Layer 6 of a small transformer language model trained on English Wikipedia (12 layers, counted from 0, width 64).
A neuron adds its activation times its output weights to the MLP's output. To switch it off is to set its activation to zero at one token and run the rest of the model.

Output weights of the MLP neurons that the questions are about. A number n stands for n times 0.0026.
n0: -18 -2 -13 12 21 -4 -22 -16 24 -29 -17 14 -8 54 2 10 7 4 -51 42 44 -34 -17 -31 -2 -2 10 -26 13 14 38 -17 5 -39 -1 -9 5 -31 0 31 16 -15 -18 -8 11 5 13 20 1 45 -5 -9 -35 10 16 -18 10 31 35 16 -9 -24 -54 -1
n5: 5 48 -3 8 18 -2 -22 -33 -43 8 -6 22 35 26 15 -44 1 29 -17 28 51 -47 -54 -9 -50 4 37 27 43 -14 -9 -25 -41 -54 21 29 -27 13 -3 -3 7 13 25 39 30 -2 5 -24 5 10 1 56 -44 -47 14 13 -8 -3 21 1 -8 -68 -1 -5
n61: 94 -23 41 65 12 41 -10 -22 -1 -10 -22 45 -4 -71 -11 -33 15 -7 -15 13 22 28 17 1 -20 -23 25 -42 13 11 17 -48 -3 -17 -22 42 1 34 11 15 -15 -33 -11 7 -17 -35 42 -5 -6 -51 -15 20 -13 0 53 -21 -41 6 8 -20 -14 -31 27 14
n79: -2 -31 -3 -14 -16 -6 -14 -28 -11 -9 33 -43 7 1 -1 18 52 9 12 -8 -11 4 -14 13 -23 -37 -27 -22 8 -36 16 26 -6 -7 4 -15 -12 43 13 35 -6 30 28 -10 23 -11 18 -3 -2 0 -10 8 4 -8 11 -30 15 9 -3 4 -25 32 4 36
n86: -17 -35 12 14 -56 2 26 -9 53 12 1 -25 -5 64 19 22 -43 -8 26 22 0 -1 -17 16 -12 -34 -13 7 37 -32 -6 11 -41 -2 -1 0 10 -28 0 -5 0 -26 5 16 -26 -9 2 -12 -17 7 44 21 17 24 16 5 1 11 -35 -12 14 -19 -7 -20
n148: 0 -12 -41 10 14 -9 -10 -39 -1 23 12 -12 55 -38 -23 -23 -20 18 -24 -13 -33 7 -5 -31 16 10 3 -18 7 -1 17 27 42 -27 5 10 0 -17 41 25 0 45 15 17 -9 11 -20 11 28 -1 16 -13 10 33 32 2 -29 -22 -49 -1 -58 40 -12 24
n267: 1 33 -21 -13 52 12 -48 -15 -54 30 8 16 -6 26 10 3 -35 -2 35 3 -48 -21 -41 -32 16 17 18 3 21 -13 10 -16 15 24 1 18 26 21 -25 -21 1 -27 18 14 12 4 35 4 -27 24 3 -5 -14 -34 -6 -8 -1 -4 -2 17 -14 18 -4 14
n281: 4 -29 -4 -27 -19 -7 7 -21 11 63 3 33 -1 -33 -17 -15 56 5 3 4 26 6 -22 26 14 11 6 11 12 -5 -23 -10 -4 34 -37 -22 16 38 -38 2 17 2 -11 -16 -1 -12 6 -21 -46 -8 -48 17 -57 7 17 -16 -3 -27 51 -11 38 41 45 -16
n288: -8 -3 -13 -12 -7 55 37 34 15 59 -16 -10 -14 -7 9 -49 13 -3 -14 -4 25 -11 31 -29 -1 -1 -26 16 31 -18 -15 5 6 16 -39 -28 62 -36 -6 -29 -2 29 47 -34 -10 3 -17 -20 -38 -26 -46 23 20 38 10 -7 16 -4 -14 11 -3 29 21 -26
n297: -18 -6 -11 19 6 -1 -17 3 6 -42 6 2 1 -7 -16 -1 17 39 -12 62 12 18 14 9 2 29 -62 -34 -6 -2 36 -8 -3 10 -1 -4 17 -18 8 21 -10 -1 -22 -40 7 15 5 -10 0 -5 -15 -12 42 0 30 -20 -36 -7 9 -10 9 -37 35 7
n315: -30 -23 -33 50 -35 -31 4 51 32 -8 -15 0 2 0 -27 -3 23 29 1 -21 -11 0 -2 20 20 -6 -19 20 -19 26 -10 7 -53 6 -12 -20 -24 24 -21 45 -10 -16 32 -16 22 -44 6 -22 25 -9 39 -1 -16 12 -5 5 0 17 2 -23 11 3 28 5
n354: 12 -36 24 23 -15 20 -12 42 -12 7 -21 -13 22 4 -7 18 -34 62 34 2 6 -36 -11 -13 -5 -1 24 18 25 24 29 -34 -10 32 18 -22 21 27 -28 18 -37 -12 -28 -8 -19 36 -4 -53 8 -39 -26 -2 -1 -40 52 5 -8 15 4 -3 -14 37 -15 -8
n355: 5 8 6 -24 17 -15 39 54 11 23 -11 -23 -11 -45 11 38 -49 -14 -15 -26 4 -5 -39 16 -9 -19 16 -27 20 18 -17 0 15 29 -14 1 11 25 -17 -8 1 9 -24 7 17 1 19 -34 23 17 -48 -25 14 -15 36 -13 0 -34 3 24 -20 40 14 -8
n363: -14 -19 48 -9 32 -18 -11 -17 31 6 23 34 4 -57 12 -7 4 -19 5 -2 0 -8 38 -31 -23 28 22 -6 51 -17 -3 13 21 19 17 16 -25 -30 -35 -22 -16 -15 -57 28 12 11 -14 -56 -10 30 -39 -10 -10 -5 -3 -33 52 -19 12 25 34 -13 30 -6
n372: -23 24 -24 -4 17 -9 6 8 26 -14 2 23 -14 -12 -16 16 27 -3 16 27 47 -6 41 -60 -8 -4 45 12 -32 -19 -5 7 -1 4 -17 32 -30 0 -4 -20 7 9 19 -30 10 28 -17 -23 3 -13 20 -27 -1 -29 0 1 38 -32 34 11 -4 -28 -14 -36
n382: 25 -3 -26 12 52 24 16 -10 -7 -18 -15 37 -9 29 -6 -19 14 3 13 -17 -6 -20 3 -3 -45 5 -19 8 15 -3 8 5 -12 31 5 31 -6 45 -49 35 -4 -18 4 -32 -24 -11 48 -18 61 32 23 -22 22 5 -10 -31 3 -23 -10 -4 -6 -30 -61 -2

Each question names a token from some text and the token that comes next. It shows the activations a of the neurons there, in the order above. A number n stands for n times 0.071.

Then comes g, the gradient of the next token's log-probability with respect to the MLP's output, scaled to length 1. A neuron's effect is roughly proportional to its activation times (output weights . g). A number n stands for n times 0.005.

" the", then " W"
a: -2 0 0 -2 -2 12 3 0 7 20 -1 -1 26 24 0 -2
g: 31 14 -33 -34 -46 0 37 -9 -8 -27 -12 27 -7 1 20 -35 14 -19 -17 16 5 -28 29 -51 2 -1 14 20 -21 -12 7 -41 35 6 -10 -4 7 50 -8 5 5 -34 -42 44 17 6 -14 -47 -3 45 0 7 21 -6 34 20 23 8 -9 24 36 10 -53 -10
Which neuron, switched off, raises the next token's probability most? n297

" N", then "BA"
a: 0 2 0 1 0 -2 38 2 50 6 32 53 54 24 0 43
g: -30 22 27 24 -26 10 -21 13 9 36 21 35 -12 32 -7 -15 -5 -22 5 4 -6 -33 12 -47 12 -47 -34 16 -37 5 -20 11 -61 29 -1 -50 25 -1 20 7 8 -1 51 23 39 -5 -10 -20 -1 4 -17 17 28 -27 -22 17 12 -12 20 -9 20 28 -57 13
Which neuron, switched off, lowers the next token's probability most? n288

"es", then ","
a: -2 -2 26 25 -1 12 0 -1 -2 0 12 1 0 0 -1 0
g: -4 -6 14 0 -13 -24 27 -33 6 0 14 -21 57 8 14 34 15 62 1 -5 -24 -23 -6 1 -13 2 -8 31 -5 -25 -7 -32 -5 12 37 40 57 3 -32 -12 -22 -7 -21 -60 30 8 17 -33 44 -1 -10 37 -7 -19 -5 -11 -16 30 -60 -9 -21 -1 8 -9
Which neuron, switched off, lowers the next token's probability most? n79

"A", then "ge"
a: -1 20 0 0 -1 -1 3 -1 84 8 45 76 -1 38 0 2
g: 23 -17 6 -18 14 14 15 -10 36 -18 26 18 -24 18 1 11 -16 16 35 49 51 -36 20 -57 -30 -40 -15 -54 -4 -11 8 -21 19 19 -30 -16 -23 -6 18 -4 -44 -7 -25 7 6 15 35 20 -18 4 -14 -12 -18 15 -5 27 23 -29 -7 -15 -33 31 34 46
Which neuron, switched off, raises the next token's probability most? n315

" chang", then "es"
a: -2 0 -1 17 -1 0 -1 -2 0 -2 0 0 -2 0 -1 0
g: 18 22 7 -17 1 5 42 3 0 8 15 49 -18 -41 -19 -10 -42 20 2 13 19 3 58 -23 13 -7 48 20 -12 4 -36 -47 38 36 -44 -39 1 21 23 -14 -15 -31 -49 -10 4 -14 12 -11 -9 34 -9 9 -7 15 13 22 -46 -33 22 -24 18 10 -9 -8
Which neuron, switched off, raises the next token's probability most? n79

"land", then " and"
a: -1 0 0 0 61 53 0 0 -2 6 44 27 -2 37 0 4
g: 36 15 -3 23 6 6 14 11 7 23 16 -21 -18 -10 -29 6 -18 -35 -49 4 -16 -18 -16 -4 7 1 -22 33 -5 19 -17 -31 -23 46 42 -15 0 -10 -30 -5 -31 -5 16 5 18 -18 6 35 -47 14 -9 33 17 -1 -42 -15 8 15 7 -60 41 46 -17 64
Which neuron, switched off, lowers the next token's probability most? n315

" public", then "ations"
a: -1 30 0 6 2 6 31 0 25 -2 0 12 34 36 0 12
g: 13 -13 34 -9 -20 16 38 -3 -22 13 -19 -34 13 -58 26 -21 19 -8 -8 33 4 14 -45 34 42 -28 9 -10 12 58 24 24 28 -28 -13 -9 -7 39 9 13 14 11 7 17 -53 -42 32 -2 -25 11 21 -32 3 -28 -20 -12 16 -11 -44 -23 -13 -10 20 6
Which neuron, switched off, lowers the next token's probability most? n355

"af", then "e"
a: 0 0 0 21 -1 0 10 0 -1 -1 0 -2 -2 0 4 -2
g: 39 -31 20 -9 9 10 15 0 -13 52 5 -5 5 22 15 26 -45 0 -29 3 30 -16 5 1 8 38 -32 -34 -24 25 6 30 -51 11 9 5 13 -24 20 -51 -41 -18 9 -5 22 13 -22 26 46 18 10 19 12 -29 0 -13 26 29 -4 -15 -35 -56 -11 -41
Which neuron, switched off, raises the next token's probability most? n79

" USA", then " women"
a: 18 48 0 -1 60 0 9 0 52 -1 8 42 -2 83 0 0
g: -30 8 2 32 16 9 -3 -42 10 17 28 -15 -38 36 -17 16 -4 4 50 13 22 -19 41 28 -2 24 11 37 16 -17 7 -6 -3 -4 -31 -45 1 -4 -9 -14 -58 29 -72 -30 -13 -59 1 9 32 -33 36 -11 -4 0 10 -7 -13 -11 21 4 18 9 5 15
Which neuron, switched off, lowers the next token's probability most? n86

"\n", then "\n"
a: -1 -2 0 -1 0 -2 0 -1 5 -2 -2 14 -1 32 0 18
g: 20 20 35 15 -23 -6 -2 -42 -35 -20 -13 -20 -19 -15 -22 17 21 -4 9 -24 -6 12 -20 -18 14 15 21 12 28 14 -15 -73 -3 29 5 -35 20 -81 4 -27 11 -19 3 42 4 -17 34 -18 12 -7 13 4 4 23 -25 28 26 24 36 -26 -3 45 28 -9
Which neuron, switched off, raises the next token's probability most? n382

"com", then "ers"
a: 0 0 0 6 3 22 7 0 17 39 -1 20 44 2 2 30
g: 39 16 26 -6 -32 9 -5 27 -1 14 -29 -2 41 25 9 -43 -12 -1 41 -1 4 5 -5 -2 -19 7 25 -18 15 -14 -8 3 30 -23 -13 3 -13 29 20 -33 7 0 10 53 -40 12 9 17 -16 -14 6 -21 2 -49 -48 -65 14 -43 -14 -21 32 -19 52 29
Which neuron, switched off, raises the next token's probability most? n297

"und", then "ant"
a: 0 0 0 -2 29 -2 0 0 -2 -2 -2 22 -1 0 32 1
g: -28 -29 -3 17 14 -15 32 -12 -9 -4 -29 6 7 -6 9 -37 -26 25 -33 15 -10 19 -15 -12 18 21 -22 1 22 32 15 -54 12 1 32 -60 -14 33 14 23 14 45 15 21 -12 29 -72 1 23 -10 9 -16 24 16 28 -18 -46 -11 -4 5 44 -5 -39 5
Which neuron, switched off, raises the next token's probability most? n372

" |", then " ."
a: 19 2 0 0 0 7 40 14 9 -1 -1 27 44 14 -1 -2
g: -14 -6 11 39 33 -10 26 43 -42 18 -26 36 -13 2 -22 -21 17 -3 -9 -31 15 -52 43 -12 13 -22 16 28 2 14 -18 11 -4 24 57 -11 -22 -29 41 7 -12 -21 -47 4 -21 5 50 -6 -64 -9 17 5 -4 -5 -15 -6 -6 6 17 19 22 -6 -16 -39
Which neuron, switched off, lowers the next token's probability most? n354

" opp", then "ort"
a: 0 0 11 16 0 31 0 2 -1 -2 0 19 -1 0 9 13
g: 0 -17 3 -29 7 -33 -24 0 -3 8 -36 0 -14 -11 29 43 15 36 -51 -41 -6 -20 -9 11 -5 4 -15 58 3 9 31 -3 -6 -9 -14 11 -12 1 29 17 20 37 -31 -38 67 -11 -34 -8 -21 51 1 26 10 22 47 4 -6 -5 -37 5 2 -4 -20 -36
Which neuron, switched off, raises the next token's probability most? n61

"t", then "imately"
a: -1 0 2 35 -2 0 0 21 0 -1 0 0 4 0 55 0
g: -51 17 8 -34 -29 -23 30 -21 11 7 21 -7 -7 10 -51 44 13 -3 32 14 6 -35 25 -32 15 36 -7 -4 31 10 -32 -33 -37 -8 -19 25 3 21 -18 -25 -31 -2 5 -59 34 32 1 -25 -10 38 42 2 27 -10 4 8 20 10 2 -5 -19 -28 35 24
Which neuron, switched off, lowers the next token's probability most? n372

" ", then "3"
a: 0 49 0 -2 0 0 9 -2 31 7 12 -1 -1 36 -2 77
g: 0 12 -22 4 -22 15 -29 -42 -38 -16 -26 -10 17 17 -49 13 27 27 21 -34 50 -13 42 13 18 12 41 -29 -21 -36 -17 6 -49 -12 58 7 10 9 30 -22 23 -9 18 8 -24 27 4 -28 -16 -15 -28 -19 11 28 14 -26 9 6 31 -27 7 17 38 -11
Which neuron, switched off, raises the next token's probability most? n382

" men", then "'"
a: 9 81 0 10 6 7 68 4 42 -2 0 19 0 28 0 17
g: -5 -13 23 12 -11 -28 37 38 -29 14 39 8 27 -14 47 18 -28 -29 8 -1 41 13 -30 37 4 4 29 12 -24 -39 20 -10 2 -29 16 12 -13 41 -39 6 4 9 -43 0 -15 -11 -1 -35 -1 -37 26 12 -34 -23 10 68 2 -8 -45 -19 13 -15 -5 -20
Which two neurons, each switched off alone, lower its probability most, in order? n5, n354

"re", then " for"
a: 2 5 0 -2 53 69 -1 0 -2 -2 0 0 0 8 28 40
g: 0 0 -13 8 -50 -1 -10 -24 -16 15 20 -11 -5 -43 11 -38 -37 -20 11 14 -67 18 -45 -8 4 25 -5 37 -6 13 11 -10 8 63 10 29 10 -22 -10 3 6 28 -18 -25 20 8 74 18 0 23 -26 17 30 -12 -3 18 -28 -29 16 8 31 10 -29 -7
Which two neurons, each switched off alone, lower its probability most, in order? n148, n382

" championship", then " season"
a: -1 0 0 -2 24 32 42 0 10 48 0 6 0 0 -1 0
g: 9 37 -18 42 14 29 -55 30 8 6 8 19 -3 20 -13 -12 -11 -29 -19 -54 15 -19 26 32 -3 4 -14 -54 -23 -10 -26 19 2 -6 4 -9 26 26 15 -24 34 -4 22 -9 -14 -6 -2 -27 5 -46 -9 -9 -44 -10 0 44 -6 48 -17 13 -24 -14 60 26
Which two neurons, each switched off alone, lower its probability most, in order? n267, n288

"3", then "5"
a: 0 0 33 0 0 8 0 22 36 0 0 0 0 31 0 0
g: 47 -5 14 1 -6 19 20 -22 -5 34 -19 -1 14 -39 18 -7 21 -5 -55 -19 49 -15 -32 9 2 62 -26 -6 23 17 -3 -54 7 -15 35 -18 6 -9 20 10 59 -48 -13 -30 32 -33 -6 17 -2 0 -5 2 -7 30 -41 -4 -23 26 -15 -26 -2 12 10 -1
Which neuron, switched off, lowers the next token's probability most? n61

" kn", then "ow"
a: 0 -1 0 2 -1 22 0 26 18 -1 0 17 -1 0 0 33
g: -13 -8 -37 55 16 28 2 -16 12 9 7 -16 -7 -8 35 -16 5 -17 37 6 -52 -11 10 -32 9 -12 -13 -1 -22 -59 -56 -18 2 -5 10 -19 13 -13 -30 -22 44 10 4 32 2 -5 4 24 24 14 -55 32 -15 14 5 15 34 -7 26 56 29 2 -15 -30
Which neuron, switched off, lowers the next token's probability most? n288

" Conference", then " |"
a: 25 54 0 -2 68 50 71 0 1 26 0 44 3 42 -2 8
g: 5 -9 46 8 -41 -7 25 -39 -49 9 7 -20 45 -7 -18 59 3 -15 -8 26 -1 2 -15 -36 -19 10 33 2 28 -3 21 2 -9 16 -1 0 -14 -23 -47 -7 12 -20 25 26 9 -19 20 -39 32 -31 14 11 20 22 0 -14 32 -50 -2 -40 1 28 39 -36
Which two neurons, each switched off alone, lower its probability most, in order? n86, n363

" mag", then "azine"
a: -2 0 0 51 -1 7 50 0 34 0 0 22 0 0 0 -2
g: 18 39 53 29 18 -37 3 8 -17 0 30 -15 7 18 -25 1 10 -6 -7 -18 6 31 -45 21 19 -51 -10 33 3 -24 -35 -28 16 -10 78 -4 20 -42 19 -6 -44 7 6 -23 7 -20 24 -11 -27 15 3 -4 23 15 -18 -15 -14 -36 -25 10 19 38 -4 -24
Which neuron, switched off, lowers the next token's probability most? n79

"9", then "9"
a: -1 6 15 0 0 0 9 9 12 -2 9 28 -1 31 5 2
g: 44 19 11 48 -11 -23 15 45 -48 -22 7 -3 5 -22 27 6 -4 11 22 -27 -5 -32 -56 3 17 7 30 -5 -32 18 -16 19 -6 -14 59 -16 -20 -6 -29 -31 -10 6 -10 27 3 -18 1 1 -66 15 7 39 3 26 -45 17 -22 2 0 -8 -21 36 9 23
Which neuron, switched off, lowers the next token's probability most? n354

" with", then " o"
a: -1 5 0 0 -1 39 2 0 -2 -2 -2 3 -1 33 0 4
g: -26 11 -3 -23 -5 5 -36 -52 -35 -17 -9 55 1 -22 25 24 30 11 15 -31 -41 30 4 28 18 -2 14 4 39 7 23 -35 -30 14 -2 -13 15 32 12 12 17 -34 -11 -4 -25 23 24 -28 -17 -35 9 46 9 -1 34 31 -16 0 24 -44 8 -55 10 -12
Which neuron, switched off, raises the next token's probability most? n148

"ing", then " m"
a: -2 23 0 0 38 41 0 0 40 59 32 11 0 4 0 -2
g: 5 3 10 12 0 2 -67 -27 5 -32 -20 -15 -5 20 17 -12 7 6 29 21 10 29 15 31 2 22 -13 -8 42 1 39 -8 -22 32 -65 -19 -15 7 68 24 -26 7 8 21 16 -1 -11 19 -25 -3 -22 -13 -32 21 41 -13 2 -10 -9 -49 -51 -27 3 19
Which neuron, switched off, lowers the next token's probability most? n297

" A", then "B"
a: 13 48 0 -2 -1 -1 45 7 59 -2 31 60 38 39 0 6
g: 6 -51 -21 8 6 6 30 -8 -45 11 18 9 17 -16 2 15 24 -17 -53 -30 5 -8 -8 12 11 -15 -12 3 28 -1 7 -20 -39 -26 24 1 7 -11 -17 7 30 4 39 20 29 -51 -18 -24 37 2 23 16 -1 -27 -23 3 -16 67 55 9 -35 42 -12 -31
Which neuron, switched off, lowers the next token's probability most? n5

".", then " N"
a: -2 65 0 0 29 51 32 0 39 0 -1 30 -2 77 0 63
g: -48 40 35 -7 26 -3 -8 9 22 -32 16 -15 26 -14 -36 -16 26 -26 -53 25 -4 -69 -9 -7 9 -9 9 -1 -4 35 4 16 14 43 -1 -1 30 -31 40 -61 -18 21 18 -2 -1 -19 34 -6 -35 15 -6 11 14 -21 -2 -22 -5 27 26 22 0 -10 -33 22
Which neuron, switched off, raises the next token's probability most? n382

" D", then "un"
a: 0 52 0 12 0 0 47 26 7 0 32 59 49 65 0 24
g: -11 -33 26 -15 0 -27 20 27 22 -13 19 7 33 -25 20 5 25 5 -21 20 -43 9 6 -84 6 24 -9 16 13 8 -53 11 10 -7 5 4 6 53 4 -7 23 -26 -29 -5 -19 -2 -46 -3 43 -11 25 -28 25 1 -31 31 -14 -34 -14 37 21 28 -11 -16
Which two neurons, each switched off alone, lower its probability most, in order? n363, n355

"ies", then " at"
a: 45 44 0 -2 70 16 0 0 16 7 45 18 0 5 0 0
g: 24 22 -31 -22 -16 4 15 6 -20 35 -19 4 -17 -40 25 -54 19 -9 10 22 -28 21 5 -3 8 -24 38 -8 -2 29 15 -7 2 -1 -30 -22 -19 46 -38 -34 -23 39 -23 -4 26 28 37 -24 -42 -29 18 8 59 -19 -18 5 27 16 -1 27 -1 33 -37 -10
Which neuron, switched off, raises the next token's probability most? n86

" league", then " oper"
a: 0 3 0 17 65 17 59 0 27 -2 -1 26 -2 2 -2 36
g: 21 -19 -36 -32 15 10 -22 44 -9 8 -20 -37 -12 7 18 -2 -23 14 -40 -13 -47 11 -10 11 -16 -28 36 -38 -28 -20 43 -12 -18 19 -35 6 3 -16 9 23 5 18 41 38 33 11 26 -8 -13 36 15 -35 -5 -3 19 -45 -12 57 24 -13 25 8 -18 32
Which two neurons, each switched off alone, lower its probability most, in order? n267, n79

"n", then "ing"
a: -2 0 0 0 -1 50 35 -1 0 0 0 48 0 27 54 95
g: 1 26 -17 35 18 -33 -3 70 -46 -58 -4 -23 -9 16 -7 -5 15 -11 -6 14 -28 6 12 14 -13 33 -21 -58 8 26 32 21 -12 -27 20 20 21 -12 -5 -40 34 11 58 -4 24 -15 8 2 6 5 -41 -14 -41 -25 -3 17 8 21 -1 27 -10 -3 -7 -25
Which neuron, switched off, lowers the next token's probability most? n267

"B", then "L"
a: 0 40 -1 -1 47 -1 -2 16 40 1 -1 14 21 18 2 0
g: 40 4 -29 -20 -24 -25 -3 7 3 -26 -12 -30 17 -34 -32 -48 6 -29 37 10 -15 7 43 -34 1 -2 34 17 9 6 29 3 25 -23 5 27 -9 25 -11 -11 8 22 2 1 15 8 28 -22 -1 -51 -26 1 31 8 0 -30 9 -14 16 39 82 -10 -48 -7
Which neuron, switched off, raises the next token's probability most? n86

"ks", then " of"
a: -2 34 -1 0 5 4 0 0 7 -2 0 46 0 6 -2 -2
g: 30 29 -12 9 -18 31 3 -51 4 -2 -15 -35 17 -9 -1 5 -2 -28 -10 -6 27 26 4 -2 -41 14 29 -12 6 -1 0 30 -19 -2 42 -20 -14 25 33 12 2 -3 16 0 -29 31 -30 52 -25 -11 -10 5 15 36 -42 -53 32 -41 35 -5 35 1 -51 -35
Which neuron, switched off, raises the next token's probability most? n354

"1", then "7"
a: -2 11 16 0 0 -2 47 33 23 10 28 2 -2 82 -1 40
g: -1 -26 -4 6 -30 25 11 10 -11 -15 -44 18 5 23 11 11 54 8 -30 26 -26 0 -10 -32 -23 0 -46 -24 3 0 5 33 0 17 -41 5 52 22 -20 -19 7 17 -4 1 28 9 -24 35 54 -21 -28 -3 -45 6 -58 -14 -2 -23 47 10 15 32 -7 22
Which neuron, switched off, lowers the next token's probability most? n281

" go", then " through"
a: 3 0 0 50 -2 24 3 -1 -1 0 -1 -2 0 0 0 0
g: -20 -18 6 21 20 -25 -34 9 7 37 4 17 5 -22 23 19 -23 33 21 5 -19 63 -4 -23 -22 -34 -15 -23 -33 -26 -4 -4 -15 12 2 -3 5 15 35 24 7 58 45 -11 21 -12 -51 27 -33 16 9 -12 -31 -20 -29 -33 22 2 -22 56 -6 3 -34 12
Which two neurons, each switched off alone, lower its probability most, in order? n79, n148

" ", then "1"
a: -1 5 0 -1 -2 0 -2 0 38 10 -2 7 19 2 -2 29
g: -7 -9 -18 -32 -18 -10 3 -14 -2 6 29 -17 -7 15 15 -74 9 -3 -5 3 6 -3 -20 -42 56 7 51 14 2 60 30 6 49 8 -6 -3 -50 24 -4 -5 -19 -14 25 0 -1 -14 -35 1 -16 -6 -13 19 61 -15 -18 -15 -33 -11 9 21 0 49 -6 -9
Which neuron, switched off, lowers the next token's probability most? n288

"\n", then "|"
a: -1 -1 0 -2 -2 -2 0 0 13 -2 0 26 -2 37 0 2
g: -14 18 -1 7 14 10 20 -34 20 6 1 7 -43 -3 36 -6 -13 8 12 1 40 35 56 5 -5 -41 -29 -34 41 -27 17 44 -20 4 2 3 23 -18 0 15 15 -7 -27 7 -29 5 -20 -17 30 17 41 3 14 -43 -30 -26 8 -56 47 -17 -27 13 -42 -15
Which neuron, switched off, lowers the next token's probability most? n363

" |", then " "
a: 1 -1 0 0 0 8 55 12 47 -1 5 72 60 36 0 -2
g: -36 33 12 -5 -37 23 2 48 -14 -4 -38 25 -22 -41 37 -10 -59 1 -5 -5 10 -5 -3 42 29 7 17 -9 31 44 -11 -10 -6 16 -11 28 -62 19 26 3 1 -1 -14 8 21 1 -32 10 -1 30 -39 4 -18 21 -27 -20 -41 13 15 -8 -34 43 6 5
Which neuron, switched off, lowers the next token's probability most? n355

" for", then " New"
a: 0 47 0 -1 -2 45 16 0 3 1 34 -1 0 39 -2 -1
g: -29 18 -23 3 57 -37 -33 21 23 14 -5 13 -15 32 -20 -9 28 4 -51 -24 20 -26 8 13 -17 -4 -28 -18 21 -35 -31 12 -15 30 1 13 25 5 65 -4 -21 1 -12 -8 12 16 0 -50 9 10 -2 -17 40 -23 -11 -17 1 31 6 4 24 58 -49 -5
Which neuron, switched off, lowers the next token's probability most? n363